Layer 10 of a small transformer language model trained on English Wikipedia (20 layers, counted from 0, width 128). Numbers have three digits each and are written without spaces.
Take only the direct path to the model's output, skipping the later layers: a vector added to the residual stream pushes a token's score in proportion to its dot product with that token's output vector.

Output vectors of the tokens that the questions are about. A number n stands for (n - 500) times 0.0052.
"ological": 455521514358490458291500534457399634470556542511519524379338556308314471245507454478477460306376549527392448591506456527304544559524448447868504615485465578489434388500358483635619554588632486603560460420353568472595425486668428504381485439584498396424324477618591603376416500426512669431544454606427475480603547462522531630564540474377543513408577659335495569424480297409403392498489
"ꦁ": 428469485568330316297503394370490718439593461349631549362168686125366238135577179497504864579686494758413363574468324420037432475361437263925468698417478656355159689832140191721573633790692155645539728536444359431322402556715645210375537390159384500483130436412525622399648541518803556492743250608603540514302644374713620331615457769208771303282504744050303485394566321431377495531291
"я": 486518519463382404445501516464618528601507444396533599361298605387512435344559383464518692545513574516445482554425393408275396559515406356720400603539343603438431495638248452506445492500552413597489569455516533506514472623538504326530442411467510530542261447465502549526470563519428500532672459634452554594436488411494563385598554537342611530453503625369407512505541437429517544541384
"ise": 580405558395496483375500391462442467643547524381470431560504433428522466282662475491478446461523374553604583519362534514269505641512535445629264471585463581465440338504345406554593543446540338488509475575512429483437528540442619332418346554383477423329390509553679561536531394423539536518582468639521482462446509365526639475412548658393497503542516658106500559494425395682336508365485
"arch": 513484518471538422536501578571390568452496467429363502536496476388306493329625437529437632498333420453519433571652457560400406586573417391675305616527472588537565588589489538680449553613625367396431477519502468412425424417613446397409539496531552403498393454426439526334384617577525565704540483446399563527532538510541601464540638604351533521402519557317439546534524489433536306618360
"[": 494504495537417457487500504467580535480515438455587536469484692413530359487574445432459605623412453543479472444458490461358540631572388400542482420487562597582534505423494533536582397459562471586496498442604408553393451546518661335364529520575492465433391514616543510544562446437594521458614477609607664534410566470591611405491548600226611509482404599287422552523466576450510502468397
"ible": 450461449490578482415501446471744720653421477385578587515408530427365472344520520494452487550597391683432463637673353476329402585532448431783467646426560649608532640657310472570477729456657385484658406448380492461492400439592483465474585558445424443384480547500409440518479413367442533381637466429645465335449739514450460332577467711389588329473449544272443554488670516500495420511341
" following": 487550560582466426397500582584454643495466511465533602578435541358515480240575515497537511419593473591441510485528461511414547391478563453455504448512454562570434494538429408676538589534543530490520651473457570417510431540553538512421548512422479502535427485444541481489590471545404478525446453633592546464502575488483579412447516538535551487541485530528403519470517366465429436484514
"ef": 347586376531439492266500555485588652502604530559583506627558526389445427413516325449542392572497427544538548426564491353384503483386535443825521600442525575443503431546465484678496457697506419517419544483636476639426404484540551347472455433466466529592487621483474611469371394553662465594593495494395555524495609518462654446495593631545569453392571472409424536380437587524451303335386
"view": 360538584507537338497501496493571686560562441387639483480532471373612304404549307412334521569463381500526420363537415497441508642392459447760587620336394541554452436519492373582646466545671518509493633527411508567309540375427484376484521388448387353535434550512391505514418487569707610452558469526454542471436635614643539531522534540358618390442540647490465640644650491562389390528419
"ji": 451597491440453420452500441400627601521502579494423464488474476408444459267491417555514673605523421482434436481400403570484475497533523421798479493562477471609528527563443448555493567569572524522525628474479468404441478500484449484447459567453467497446407561560537549543584570500574466526559486594578574511422481434556498530463557593622626512422551522208470519449575428446462515671428
" at": 522555477566464522532500547499414574518482558491475456532488500430543513464634529496546469465476468539473471529575448453460550457496526495393433511417434500542503507440466487482501457540442545478463483487516525516499477455577551465450460449498437468514527436491505487504527516453416525457475484548487440510530456496439477423574483457599506497542498564584447509448405413440463425536563
"rd": 413471577383425509413500452409527592513471550427424546378410665379643247540435552562397644404627712691366441553539487645350473495525570567715495539545696602514449637648384519642593483579563389637370536432503543545466381515594492448530536483281558482726325478432375595292466331593500432576372471486414513365435528355613487657415412673293655451352428315409396542316403484476552439690500
"time": 407401538488535379385500570398624648598576439417496529509450592264635416434437266395477496735590453467492403425532246290344540405511463514770533507464476477614354527620428387743475424635519468560433562483474492387444456506572561543429410394395578441544461363470637490518758570521599596650568466362377543412416387433527608426640502462393557566437568600347431546524642407440565301636503
"en": 527431350583609520519500491465442434471504612563642551602608371355380548374467521399488410464403401503519482576500530630522489434405487547673587487606452676557540505479576586632339492531498454437491473554514413636490406401378441429520442418553597487432511623611524544495616529542566531543546516620513571519392458504554458433422428517416490427345493433556457431498487510516522487383420
" the": 493566445518488561499500537556456478497539449408577540477462519558468489374515549428477493526410415609539577521556512433457474509499555534386457511513431582577537510455440447500542499586501551517491466518538587493616469367538566477439589529461531540524595433503513425509503418468578517479578512479565469588519474563539539425477511508623468519548485464568449476471541444508547440580562
"ex": 455522460494573477411500532454528572379449485463500500562457538318480520524359546498425432443406435440491493451470480419371483479505444614736356565500460494542545420534400503500587405592540385421462480576509455548441382399525568403497528430463324567463438546538615323505571424523557474492710486529502394402497521536671724440507534663396551426433536479234385305605661511476346415645418
"ó": 492356414509512516409500411433542536400477566358489495428431573227433494285384374497444570393653451658455490604475515568410477530464541484552423470487502579443530510726465510509486597567459412513489495558468502482512498502611437379587589504506618409522311463465512439389486605536622638410365482596518490429471527402426539465656609545453495455450521713297498448502610340435404462488382
"act": 408623477467588459586500690546477472579515467511463529490493612254410399292464426443414373541449621506645539385439500490467477526535553455658550600462502645412567413542581479581513417515535444567359538534478446426471546484491401377353558584415519601594411543595554533547380552600570369669553487580468576653592610463572630363607606592291508487534452556375597540667648469509460403608356
"ꦸ": 450448481596344342299502398381495721474588437366630560363150660128350233101589182500492890574667506773423369556463314426025428483326404271952472674426469655375152668816129183732589632799674158660519706543453364419311403535725653199392532431142377487500101417409529617395638541545773542484747252602598544486298659371712624288600473751217758305289496742070289460395560312428392476491303
" their": 504548399497539513403500510527475633515568545337603540317455542474466460271482476454511484557520477694490550517548409468335469537487555512491417562529384684548515494543368446552617430608478491525492523531524518460537445356488583453461531534364524449484555431426528429424607336527591505539697450558562494631440513497617544429541566550547554494425456466511453511430545388500454486616496
"east": 444323494423524492441501544598511393488494565483689534411534591313543443307482451558498587599549620479597407629511415481331497594438620319661423426480549503658516538644507448676471563518561469423500618307468530351539423465658505420497451485385489486606443420582520520436475587474577516540578478497555496549505628450655635410645363642345534315610512482323430502612428397527449398582286
"ies": 507597508625614547476500405454571629461610510349453445560496627383465578392311542491641457456322320541370419532596509665433462511436469482702371592463465606541523395511511435606727449563538489413633560513525478473432534374445515389629493511410420460366357429467585551429443438351443426426624472706493571437369576450505634471561382364389444487511500578342521492452448397475409586635492
" second": 412444443526490491536500494576511582475518551461612511391357572474468495303642377479480528537535452606543462551449535459377527411458442439496505485490418559515472575505480440534568576502435417585391502377513402463492467467529454537416557494357475485546392516513525478479533436569555444536596471406638420620561533470474414405505530504437560525479440518519456438527502402484426417463524
"ity": 574530518444528529615500559464643546697466658522506508414432500272441471386423555447653472480481412601361500532483436333415549601600441509737538447411535542592484424442536500334564546455551388563467650608431515477546490497609622472642569535416372496422417585425654599556433549536534495472673483679480385416606593408517478450574567571460703430638344687309384568634468595459454597516450
" live": 423526468511514491484500490483554500495503600395593413406432418402519467277587443517511572529522496566433416467463416500398512532525512408486476538473450608492531603493500480500442473490565444500567521510539432609449421512492598507492438507418483519560489525470464491519527478483384503550602432598515453502537525404611513459562596487481555474525423549526434505379494476535407414492556
" station": 459555438552479434468500592500534497532531464426549521588396484398395556298466513492498770470746469495553393606515518500493478504570435370565430618434498593514445587450406370638496513445526416557486587525423467379420530441500554442322540491355386539598489586435582473396544492475572547467603482683437448428516448478558579441504475638323537442390386650512335438426515268540481504480464
" United": 487482456485311433529500494511567496515511430594578573517542551405510530511497433501500686467533509367447464508482473468515504500448536493515413605542477490494424613515423432541458653581430431472500585549508523435474430420541552567512444541498444516445435507550587607373521512588648429458495451568689457488517529466528504539523621526442452369548503518459511486458539382581440500528522

Output weights of attention head 1. The head adds the sum of these rows, row i times number i of z. A number n stands for (n - 500) times 0.0015.
o0: 516393528540699632469671571558443352385486598479484555468356627637360500468525476502496366534507539363559398405640542478574536463473450419694414474448530423461490530495546570495579429578366419552504561254471554528423638422505514586481398454527566579425535348347391364578468480492415484503511309521473354416631647374477510493413519495469615617573547459340612347553373570507500436516371
o1: 486672561576405565421555635545443599400483506478489366633500544425532482644404579464441465557567584408507445500450474488537542487468521444376474485321421496352517511711507369573476450514665538457466443432458559548351426447467558576424596458397481569666493536565444391536368385401523494510490513519489583591601476539413543586592529428583491457485397476426614574661677686478608617523502
o2: 536481432498512436464465510534520571456394505361703399642515451357509466540540453565532517500502618581567540556367335474576406511423488523568574577402598403568595532533497446482594341536565485541542684492579430375687424377401628598440583543423483471512560359603401463519599522519495504493533598386432610609569442589616390329522495516548464481469299583506589653431465389570696351621540
o3: 457485561497664530553406647416575488561459479315573597453483558495505615608503493576641503547526571405568438603483427370538480565533606633645471392525427291510477592543429513583597397444653552505500527464403458420391549328440450436618549528477450562569546457476550497599446517492643459597554493444509423441445568378395442601650478668501441459462488603364351448339576484680607469574469
o4: 510473554451443446488585446561413456775530549481622619481365618466486503487474466512469605621554505254477566452396491536500387342320461358409522392413537519489509655381431432613530493436435431426448447476540506575466459576548618441526358423525427524601689516469466664559421453325612564414509486461524604442530513533675495504512473420548426509425550603498523600580601596446453720534448
o5: 527492387496494489605378427385604422443526524449672487380582448436607673531373603350583354562402567435401473489462532550444471608442457473502534455548407551375546350491418648562597561375369564304524518514606312552591380389531537277509548533506390498557620504540498490509482514485521552572521325622556511438497465387398535543460425432510426621584396520634473569507552531565515617655514
o6: 513534436415383429379317455331577627476586463433536668319466375363492553529564481434659540554549474433428715343428395531575441500584460388272521613507436550488493553365488460469512555410507516560599462552512365478485530568509546303555404303482436413623693507526548626582598625457527434509384517557677521461361454469508600452338533482570505414403589573730406534474447418423505553529758
o7: 513693431572449491509305526503474388547521673418521563326518380545574435589500464331608406466480579541531559358510466402407484543452554440419429623470323448427615337404390487504457419473455536520526443446519554462673513523328655504541532409511454467534510346525498440366426463695599481545569527553596509591459420490480793538533373620555568606608438541589461466480509470433395447578619
o8: 588494442646530634290534372438517573399400536394497561540566582546532436511446465332641486435552502462542695441511587437364444544519569574634565594489454501534507584431517503653540570588421399512668518572615375589450528473548422587575522687425539547625506538579615513526496546433482462387524292508573572396634513413429600466395615504335648437405497425705510613493444601526484679487533
o9: 570442384469586519458513526457548432527643516262561463418443562660530573471571450538596613596562539328459417494450606603479486594495455490687508521569520438467378459436412466426511401427564526563529530513526425474553425551610505616554507500529526556457681360550412570577664507491467633498445387480490528516507439427531421580457635365507459628393581560459609379462514521683548453532342
o10: 487509565509515392348606393673486373618531568497473406507453598557425420478497423551540430511497354705499474505506491533606429562637619615509631545463386443524385662544650655457388452597592544700490555425521470560506468518608506486495451530585538418438379522416499464537420423636453364535493485524471541466520485584466495480467360464552498509563515455422423502434578489417507390512362
o11: 613400651605585620481243497510536495434496627507497517727534592435412350478451541435459367321570645444519483503499587541503630461583473328563427588626493575449486448441535547559555307518638696435431593527478610544424454542356373435385416388310356441582506451599390439479613504478415550444547499559488591509545389490432727499377470528434447485403319455413584492413584632395556409451333
o12: 489441461526416432478477599435556628553427428395399706511433483561496467390396528588653649639509521478540543391447404455526386461406592400576428598444576575497391488535489280596497311612578334547538541540573511611505445434612590386475603544436567508608527449377568505592590486577555579477567747425517470541459439396585412439449563556361511391371457453629473714463475557651497416505619
o13: 621383625413516625772381566635405434539545561607524403541553454347470563354313545358423506520442542419461389509431354316417552382512530666719546608450642451458334531573504618328569445421670373458495537417469529379348579364547616340368551413601423576531512449405488617694566490560661391518520566500388453464525530386582263540593441564654376541439586574355482509459573563393599562349361
o14: 505557435413530573553324410494519778607593430427555402348486552473458635494442551635459523571616632477464454482482299461515505684379490589474501549311473514483571358591387272569481530570596577532360574677500533430597595502467477443669531522613476436548683459532524555548361387560634431529645506497434472424535566440543454413547535531549405398472509512477336434486535407468444509512588
o15: 561525565533604548559661445527496522421456539622534446469465556446352353443544579451589421488439580515651466535475551443418541423530595521654583464591408468564442576516587607485490579518513350631459458448599454591333512530506429515417477644390522431513445465439486417580609413716471514466511206472501575473505588520604580484573426536493539656494546545456474419542428505384475551648403
o16: 488493533388433399563463545371588575414608475379465586477559441539503474476599402582460388584539483526316699456500449548420426658577551430395500554450446603525561547545380572517542577459341553537501577464518488582633521479552423441536455461492366398563498578524522519491528521495491468429584523589453353533442383413508497523450718447436598484535598395607308492475373455664489535561680
o17: 338548490502415497492395326365460612498604573423549514497498461522476514529566556449558639499461443484530531453538593503565474470454543442365504355490478439448589578476482486654530364557418451416443362671607506641475492533628471354491389388391629563621604545609427619450578611527520528535488339472540640429506421436443506462490444498654319469385453545547398426435430683418528450634450
o18: 446345559483483569614460540369674605440509490568428483496442507577392517425540529593455428505567483559474479524531564661222521611696517549556405338469650611578466375484447635433559528546434603444555504646471407569513439566501469437457489331545625525381516515445601473345386373327609416468457512564531480492499532551470526532375596368606517443374503370462563487451462474569484654399285
o19: 522455597493572551478495385684512285346557497583676532339493511420281509295508477483553436421462587395541548702527519439419497589298379414462436517703361556466411531564460498395556510571407505420506410417540553692502536554510513408540476498575633471633623612544435461479556625346351540415499561439361477436711583409443518494463469502377531567548457569438474464333328577406548402551623
o20: 569523522443512297514659572538598463352594642439573547507456494363426356434508482559510489568335431555604579485565369418498565446510466469721498516518430479489483426588485361547616433430343599633388517493503581423470511493454399517513510468435392453402554373464433511518505331330464531400554679606552434529598478468462451755480418435488500606486535639565547412505476752475411449442559
o21: 444558525511413478489487535574584350511497624542591605531575446479541493498320363408365607622580528514336521653508513645445580484670534574482484461513506474466506328598537428467415444449692493353589505679507596549537333562496447394459447487419395535509439544492558367460518549525506456504489277451452349323731303511488511447474568494677539448571421634459545536439602270596450470458342
o22: 501500654480628520559332500467508487411409456490545748577509497529394476315459578525497454484514529455487643419524426452576568382370338536520246434571664496360574378488443623509557430390467366440397496433478576546444539512540475471445446505439363588465512368373480591433723608709380608454562615578509489420447488402521504493478587692492501551650655570505405401504445505520515492427488
o23: 444446426463555531614367520410503416472417442539570508332564514324588513590464508566535454545622587574517445459472656575488645406444481447317541454648554460416441500522453553621415525459371398343485448572484489641440483393490588394567545488509471520560411555517472417480524488610540541543506650532553506435443550478600631550592398684639515415451377530475500657467628444533525539645559
o24: 681447466402455479430676593475464445549553704532411422375627521461506505453570455348592389473498520317652432562453406370407400388534369536392415566568437442503484510433583534464532514385638449524435455534482406473451565486434519394490404457585482465388613368421613611689540526504464548540480495421514527675491494620577605455523451535504392575484611520496477391446522447332361398581434
o25: 529506400601626500356586418541519342476566470561628614465510639546559380475321500471501252428371534482569629385600483393506589630383425429486415420598434391536546383529591498570596597466260384356456400412505527505459628576348406450426548693506532580511506431535586386427465396484573532479514275529528391453596594491392490504443337668412629466717508396508556442534506548363424409460468
o26: 682499502507584434500510482488527406383503456504448450651449433572274409448442488498406453508511469488429653363495584538427488738539552447538358668412624552582507542621462599395581490488522619450485484424412490491394399343463504465407392739382377536575551404467369466459524462637629475443508484537479609466512442484491634654451530548460575600613572406272417495493471632662564492599425
o27: 511498432457503584613314417561465460383466527429569515443450516527584408635579533374475413441459615632507584539555508486389387470679569438489643446589429520617546501325513545485438553433532491608583505525629463472495636545420468475547569618483434468375474537609417421628664453618373447512537249357616328530330473453479614481626493331548431433570509529669537335441566492481607428594587
o28: 443569473313574481543531619470447512367603438524545512438522476395495661464444415506319463512591513532373566515440411332630583450434505414542493468576617556561570538544573499477599575389556431348339512445605442405375574434515531408442462436476460625553719554543453527596629507381445452515578552506479475555599469505721388461530547606321376545579469575352493558500491473560590474504464
o29: 538537514529658454456508472633276453477369436500531530479580633711418361480500506385422414520546451467527467441566400396383503479509519407557491493551418542470646365389404570550603678485280479599422464399426467449439597542485512513499553498363450559509514452439511485225493419360520480444519326464503519594542573421405548493504523617510580457774463454606569534496429546448373530541583
o30: 674451572438479522491508491468584456469460619538546356525373472335350414302481525506523448427423390427628423513461436618367428469493485558630475570638580376528383391487476430324436470493661623489500577697485603570588274665447324363390465526445499435380514475450383609649539458718433548529398477527383490514581290440561420466515541389422608566377616578391442514494548565445474454482400
o31: 669588410493485638426473585588432535457447670404461377564488505530473389636448442467479478529533546521628357476574645489591398550679612486352419380380381634624575561386411596491550410452511554531535481317467390468505415320567519491503534431472596556538306459524387373452585382435484598469463468412671363628547588487573612474598398568572532633468537418506672582538558428307446616641540
o32: 370568499529531333447701493425500587529530443524537423637410446610548489473565539529540543457502445516570517428578432478599350422407475534472366423404623474524602472508516398532537405574567429436381518604538563462416483603554488543429571580434617563388392434605416663428543431508428419634444530499482560667437372513516472569575508676579289549590594386523555559569614638469482452574531
o33: 545478433489421459326312316637418425444500478313586462550480604593289436402521517374498404511523495723592661409442446390505517438469531525520479590594483413400626628552539395436416402618381471429593470537633468611583451522414381438518453494480455519477515602615501447382577474535469457547573443408537547543611367541359478387515510570551565476595338661688371467314466641513360460578575
o34: 575451386408554472525505438529609513642511422526387453513400512579579428473539439410500606574454299499501441451535521640436606518394571615625612665549411396596409581506530339533441557622545253545519403680450491527463515604587485419521587536558504537580519421480560581591442423511560641575327523463403579468507552380483464618509422600381572512352635341537582660436707518514406495501398
o35: 540346580514467537461389404529526439581441533441573431543634629594494488440436560382424465395556472343488480661555622632574485444433497602563448531476445528578540572587515475574597457454342534457491509513585396488477461425637544533443503537559391645646452552673494675480478470560536526568571314507612423353544534543510492391481588600598565552493461299554586689572437501603475575594387
o36: 634487433566353498591505349589601351486508407556462628493452484563620470611324531310478439481493507554539594509439471561473554512464594393673428563594290601584408454609516461453501394382510705457573478455529398465572566384247445393538486507566455554651611533575572429556529447533516608636490346566572467304602536494437567445365473519457598475454517441608470572434503507411429532473544
o37: 550454396507561446539467411486485551431490492526515413525548575568584489592517360433391362469428463502614542423534635457628587326361549480622588508403453395653601580427518520581421510489378443749605576519606424516353619488459546493489576473437422443394432546552470375396448530501549492497452471505491390474546472610559551476549491365500613455512360432571742679469504543406483494594485
o38: 605476432484369550452432370480515504456581570499405429448277574696586547414393388431640617599495336350346465392460474562677552421374540443357473462605589474437467690602561395522428482689547431441542497447600525603552366474628532324545468471565569549498513539492440466555531595396483629468565644537519531596645478466377426477303463523546582488463474458610496762499493554434309499659428
o39: 694470451451438486481451538422436461546551394259536653510537626497599388602522376436466554576555594472392619475526612371506624477357501486421386567470484618606511612546304581531294462409546563484411356443418474550374554545548607506567523386563442492522383604556545459493502511444521472514486568434402368576441556447456419566412532458543528504383626663660369433482576466542535591457638
o40: 524496380414314382383291364424557535563502330436570449253453437456432556494457581363606587559557432505495461431426509520372515601446504489423596547486480529437402561469541502465345366582528519473559524634595444519653516526468667299608581345584489493598643624613575625506526466467535521678469555512465439477445485448544492436404599437583563382443472706549427551395553411536509482540553
o41: 488412502448447670599210398521495545610446431383460546632554421390501532555509519380469572462577475592409590524494511442414499495584569540436627598515513564509487451399567452539511566480519399423572547608488507285642597582553529612511548466576410456583565488587574598531482555465454425505479648437467477500419472471538551416451738417415397327387493434627394408513505476552606544394598
o42: 476478609485629477631791545639367396537421440580573429446524545553491482479498474510355553458426554524491422584521382401429497424395523547623521419493503408623505502563462538467443539458594491562327548413522588457370496525400586570480525597504529466415467475342408386478410417614578463527597366393469542546520606602651443451714337525518527602614453483321513500518493548430464459445472
o43: 498581464482387507482539523513447511412419413442529474429471592349531491517444356361399524446527552557475383525614619533512614535591388456432539425549455464622529446505472680589437515481497630428373489369406466624297391479612513360512476436467575542474393553487561553652393472548408427437479371590444246421638558435589516483460466472559413550518492655561470535417527436481548496448392
o44: 599486547582516575506461386496506502576600469451406610579503379557484473473394583602471536500277523488317539619445584573584456550422486570647558532582517640440444395689502606571445418517590625502539432576597449550728470556532331454377559603505665356470421559507507582487534422410390610434544372580404685424474421475525383429477545420437525442368610602449530459466574437502626626431438
o45: 544488583510509416637737580559537620560468522481473507673605470591488443575511440618599422450430509659555480582589619336567437476529517589608430453487430565603497580592507679657465501482568463588378481424522380535435504416487441550339438445558641450416315602417575489535499415469436573486645619495492459584498463550585420463574433482388476567575431526463464579401418481511509438539354
o46: 574470529476574442471480424385468506462548417528513515398416526537606559419369448732489576592533408523472586584518444492378529575390445617566468535516632509456283490578443420469562635543440569342539484566342473478552547469367376450478510623633457550522651423483551491627458506361538463431471594408548573411638461398446385597455471502516581463481651490518454644512451365464362495542369
o47: 547460410482472600569231594538443518419564552455478634504498412365510559682524478483407535484415480450506585534591551380562483530506507416456435591534539528523573530438488494387610427456483491571649360479384529492469692459471612409564542460476344500541649555531465459471610627535530507533437499456538480468289449505549619565517467519459525554484458503548475557494612430373607554465612
o48: 433422589486542706507703596516487436530685669598501620594515471489408633396481448468321605429542437476466495604546451557740510482510493577628573523509490490441450479531584449520617357492558542396430573506544506517601478427633361504421480581513582430554483601602509570565523662727469622479689334494450506460603425633478378498485520712503631564479443485471576502453490451409543582332547
o49: 466634654573490504399677584668574306616380518505496609509544485667382420547492537339514515659458513531521387401346438620525401455588564519530524433504393357478542472560530646585505342423631583594425598284614521525477425451483549409476475580422590602465396466395466498526472419605586420569505353519539428509608497502465570436590374571642511478610486598344488467526463585549538486512517
o50: 580505490584406561529458494345375470638337427330438372558448507475530347386594437345441573544516592466420498450414606463533509342615625382406506514587504472594576442546560428468433360599394510572481608430549423427597418611615579545540519413480638397457441330423484486525480426495510452608538470497385386586485460443592519335555543370424492417409448501628500416565387589624549504609486
o51: 576555528491414754368585602467496489628605551417498574577529548514552580357502443640418511596577477560615470445461539504404451601353441559560488540612445474495537552564409485545466274520525719492430472474446659586618583646561488324638601493577474593510385544500637548477340504568793504443438422558398473566584371555323597666528424544484467486454575445503329452514621369448501539370472
o52: 431358545495588450576694478528609448524653460494590460585419625406521406469483403481402587434452388492541536383584497565561636496571527516513567381381529498549397517565622494448470523557362457454542501510414549516505386404652445466530683347513452525364417516415532583490562393432536573511384527488445515486529514600574307452513585588593510411359463463499499671589608680385456601402511
o53: 515575454348516485485479513560573557467565543729262492482515356500453545488488600392466445506445497448474516599447443592587375529484591533438554619400392504555465524504447430518579505557532382649646569519543461386591616552452365545579332600620432304640456456518495340467526510507495506526437532590485458497391492507354483609387434551594559618447500434591550447401474416518446557703659
o54: 454415329551502369566660475399478473484483477463503514386475475512574538590574510350634521638465422462531427420408679524484664489531553514732598601562303358359552658479582500480449607528481420486607438550494504490379468384518417548491409445507713587483489521309539493535507548426575587521482479439358668521496460381464461544566521467324433483485533695420335438546519493698544486486396
o55: 526444488462521607501039467553513542414545481595531616468476549437360547435425491441305529531606450472401609467392455507545626521642513537476593492464564467450469530445541488367591538487492627473608522536503531386503493383521531514492471595457347488606713544538503507591525614597609437366561638466511512448406479543443370517383618502620555426434534549521461395559484422504566740447502
o56: 471544407516539497431513554417686421516417518478615668581521457448611549645524390502511588505536428482520548473492646570413520514477487537531545498567571629596613536369474518420442544498684406446513481549503588422428362587459644532588301630431506572415375499424437405404466649452488511449421488404542604504427537565544689458391541378410405427420466593485525492439450266538679509392397
o57: 565547418326393509517489495492415425510358421621569346483508396458389472438494589491524432473574514620422521541467481526357464653570460541521415473561724466547519556608513519358542570468462397374681583521533437527545525599435453406536408531617609538355454491555567565398520486541432470521484526601528352320708440411564520600479471493638649618576479578499466610399474476503455535493595
o58: 579368502681489770693501589575502521432325616425464437638513329436464478624366606424589436395542676362350510568563517379393523576566397635424336487514520536447601464581527498419495566491657494454563401449404574459391452438391616576560597614542676476496380450405513397499428528527569413467547401340388503537548594415339537416590495438539590424570577524355471521520515528519620493453493
o59: 412483497523427517394539473458365480576321403425631406482482612523628547575527308554555478471521445504500488441388436462416311475427567418429579510492578431521606474394577469456624535555494523534526617485541505538451349514450540505645445492445435561525488495522412618476450538498471395472418298491521643492645544610535734393489598417444370488417430401532408578544471516372588250520507
o60: 583565482574541599320403483467537583394347457547569499475526510504421443328548670460676371516305501532667412493612679457468436600516547514494430582544453521529584350457530584505481510618427479542462486453572436521577489517558463516505451626402612484415382401402530392368525488586431475564412488531481431510471562521488663452340461483413442561499594468613440313535453426462517499604545
o61: 417489646495579506578512514371554605585370412470457606699500389626370495440476474591462427581478533416478559556654496408367304422452460619600515340606599320530456509596530644515596565674616429441539562522493430509443598506509372468509516699423551456448472419558585545472468412390468363450576371468404422498378435558411350487459546478618414577495620390461566497468518448568447569543329
o62: 525398603622681472503459512538383487537444464412679540450488653424464531398367457498378413407492637347490645451505454412365504589462327486496413392404663567533524349458508624476623483365305562404603613461411496508399464617522458410433479484549492611511595455323427481568402526537636360384610397606521512367518528505486472558575539434443538471539463539223401472502344581527491625474487
o63: 320557557613382521541297417388515596348531629542457544513514461505655564533535581519471570400606590526440390585422546466574475424439679493552519490420438437554452618415441443568471486436739576601541412398479452434385674381393583651483537469407472378529545628604441542589541599499451471685550490510665539553186453596505524573434251404666427571404502469700596364653650507331533530489514

Each question shows a token from some text and the vector z that the head gathered there. A number n stands for (n - 500) times 0.0052.

"ta": 544331372454501410379194423424634457369573501583620424618480486401597470456564485594594581263227510435312499437505520597325639672569533716520417545356558454591539477622493487576442488747674403
Which three tokens does it push up most, strongest first? "ible", "ity", "arch"

"p": 391482779370478587466679451585349542589567470274411434282449710376656365520672442366526637494305659565577450466410504379452547607317584515506512541489542445497420454356624339488510426454386557
Which of these tokens does it push up most? "time"

" ex": 451511549473528488504552490465464464514539508479422501441471489429488478542579426444546501364510493510513462563454479494462561519389532534501550484457516442491534556517458490552468507468446557
Which of these tokens does it push up most? " the"

" tr": 535523492451523483524523494488472471500476517482480516440500459502537594533499418510528468431571446536494494433525581488474544459489481506534513430455519421525513561520483484505421521417466469
Which of these tokens does it push up most? " at"

"pt": 543310571442547561560550464555522338422504490377650256480261341607757448522442547562390440624391580285474310527327377414460620570506494354618411562630485596474524446463487467697549299605683383
Which two tokens does it push up most, strongest first? "ity", "ise"

" for": 497538535487500473474517517511472391375408535512538551475576393520475598566477467520550393474671399561504493419515543590465544444504471464551443493411535496571475581578449439586391493391503372
Which of these tokens does it push up most? "ó"

"it": 189542442338433684543247426455471522372447602618557570714441487646413550541432465476576366657217523362331492514403529422579451567599687595690157464332435189458516509599523542495504471557541456
Pushed down most: " the"

"t": 569352382455520407382223460445628458390510529574621435597505514394604448435599488550582579243218493479314508449503532612325660661577529724502374544353618427567525465590466542559435510708661379
Which two tokens does it push up most, strongest first? "ible", "ity"

" Y": 446528451483454540528547480454465482465464601491454571534478433642514548524495395401498489572528472488560479548492504475489449505492566443545436588454441449508531482514463487478464488434480484
Which of these tokens does it push up most? "ó"

"th": 405441614547465429483493791592319809592590420622413253533337598387419350591481650548506496406502445290575456638538231575275785421356759635525614472288490405412654606581815215543570729605514616
Which of these tokens does it push up most? "ies"

"s": 460459621541555561575637470464456557510569570444479550408436603545484449565623513326643658478560597488554446643503502511386556550446432436409546589536567413597583498503461667429604494471475384
Which of these tokens does it push up most? "act"

"ted": 472437545546472500479478571529430605451481544562536432435557617425477421500565563529546511393440294470375603462490391542338700487404469460377548615337501471471462402692557354590545557512546566
Pushed down most: "ꦁ"

"3": 455482508536542510383490524511445522435518615478500388602575404478464477551470533496582604531481503416532468571488513450475596593515561464453497440544495520502411574549602507586590535592489357
Pushed down most: " at"

"ter": 194542433340434680545247427460471523369447595616559571715443482644417549543427468480575372656220519365334495513402528428578458563602683589678167466336436195457514508602521547496509471561537462
Pushed down most: " the"

"h": 567512512507596428338382553526557436526443458627388599602443409526442427504427635518489418359666563539439484551547601540530429620460576633390588602468403416523630456501650569592526534645514556
Pushed down most: "я"

".": 409527542487453482477514556449493556508470516496496454528454476546461439489490467498497497501548564467470492535438460463480589497469545497494442517547537468528504452512547409523557580577434612
Which of these tokens does it push up most? " following"

"st": 549480533547557474506461473511435313508473512309466465501368611651473495367464523544451569291546534300425337412451446575365572591505570513621642642501347488543474582500789366751319367463517518
Pushed down most: "ef"

" ": 467421496516488526406556481492559572469512482506423589656460476489511531416424536523523575458551552513501479581504546431465565544494554538518497434540495475499435456451537521465619489558470565
Which two tokens does it push up most, strongest first? "rd", "ies"

" km": 549445549513563494404434509607554482398484539520466507606506431474434488559468579482541432486687502438504482577575535581511525559515535617479513532471488496490503468464594591630511500539563432
Pushed down most: " following"

"duc": 704288679703591377557525636607469632639583389323327488335413574355579443486600522595396513417753528564555652645629595634397429421423527525584652609626455623469468458530713252445579437409520587
Which of these tokens does it push up most? "time"

" On": 417542556488405562519526534395483544497506563472481490504465503625462432478519430470551511529543590480471454558474490472520502474525493451484416538518506471569531483494503469511555573498439529
Which two tokens does it push up most, strongest first? " following", "act"

"op": 558449452467573352565285401528334284451490413484602702587588380241527414611326344402727583276538671392416528224463549568295568508481416692445441505278687290512437572394475387558521359630489515
Pushed down most: "ex"

"ed": 408429631650521572627636508587368661528465551461590489342601538484582441551552487587703629541587586489524504571498436454378629346362590431483756441369528497403450436510517425457540528582415533
Which two tokens does it push up most, strongest first? " their", " the"

" car": 513490511460417547536534550465451578488484605548423536449479493510568484608573488420561495484515524433447350596493503577532488480575548477518509451398511436503542468484475518565556610509530476
Pushed down most: "ji"

"w": 459555786481575525472548542487464392534400491332460530352445594389438238449637636439539640475641720671586547574584545475390359572468452443514652633493463557543398478512556311464544392496514594
Which of these tokens does it push up most? "view"

"A": 340428414592579278373323640418483549567435616525444475558511660632436434412541436552471360485133503519490477583432347664562721609555712594619395453410511690452370447423666472579636434657560402
Which two tokens does it push up most, strongest first? "ꦸ", "ꦁ"

" with": 520497541506491526497574514489440567505498553510486509458513485527536531528530519478570481420521459532434480550489471480469505495438485504478509485471492431511541560539521469504492533471489515
Which of these tokens does it push up most? "ex"

"ci": 345430609456539439489440413307542295396509470337419334390352566328355383541727393373559531280563539428540484666451477520365566628391576639624510567392568454585540513470319537636416434529426612
Which of these tokens does it push up most? "ible"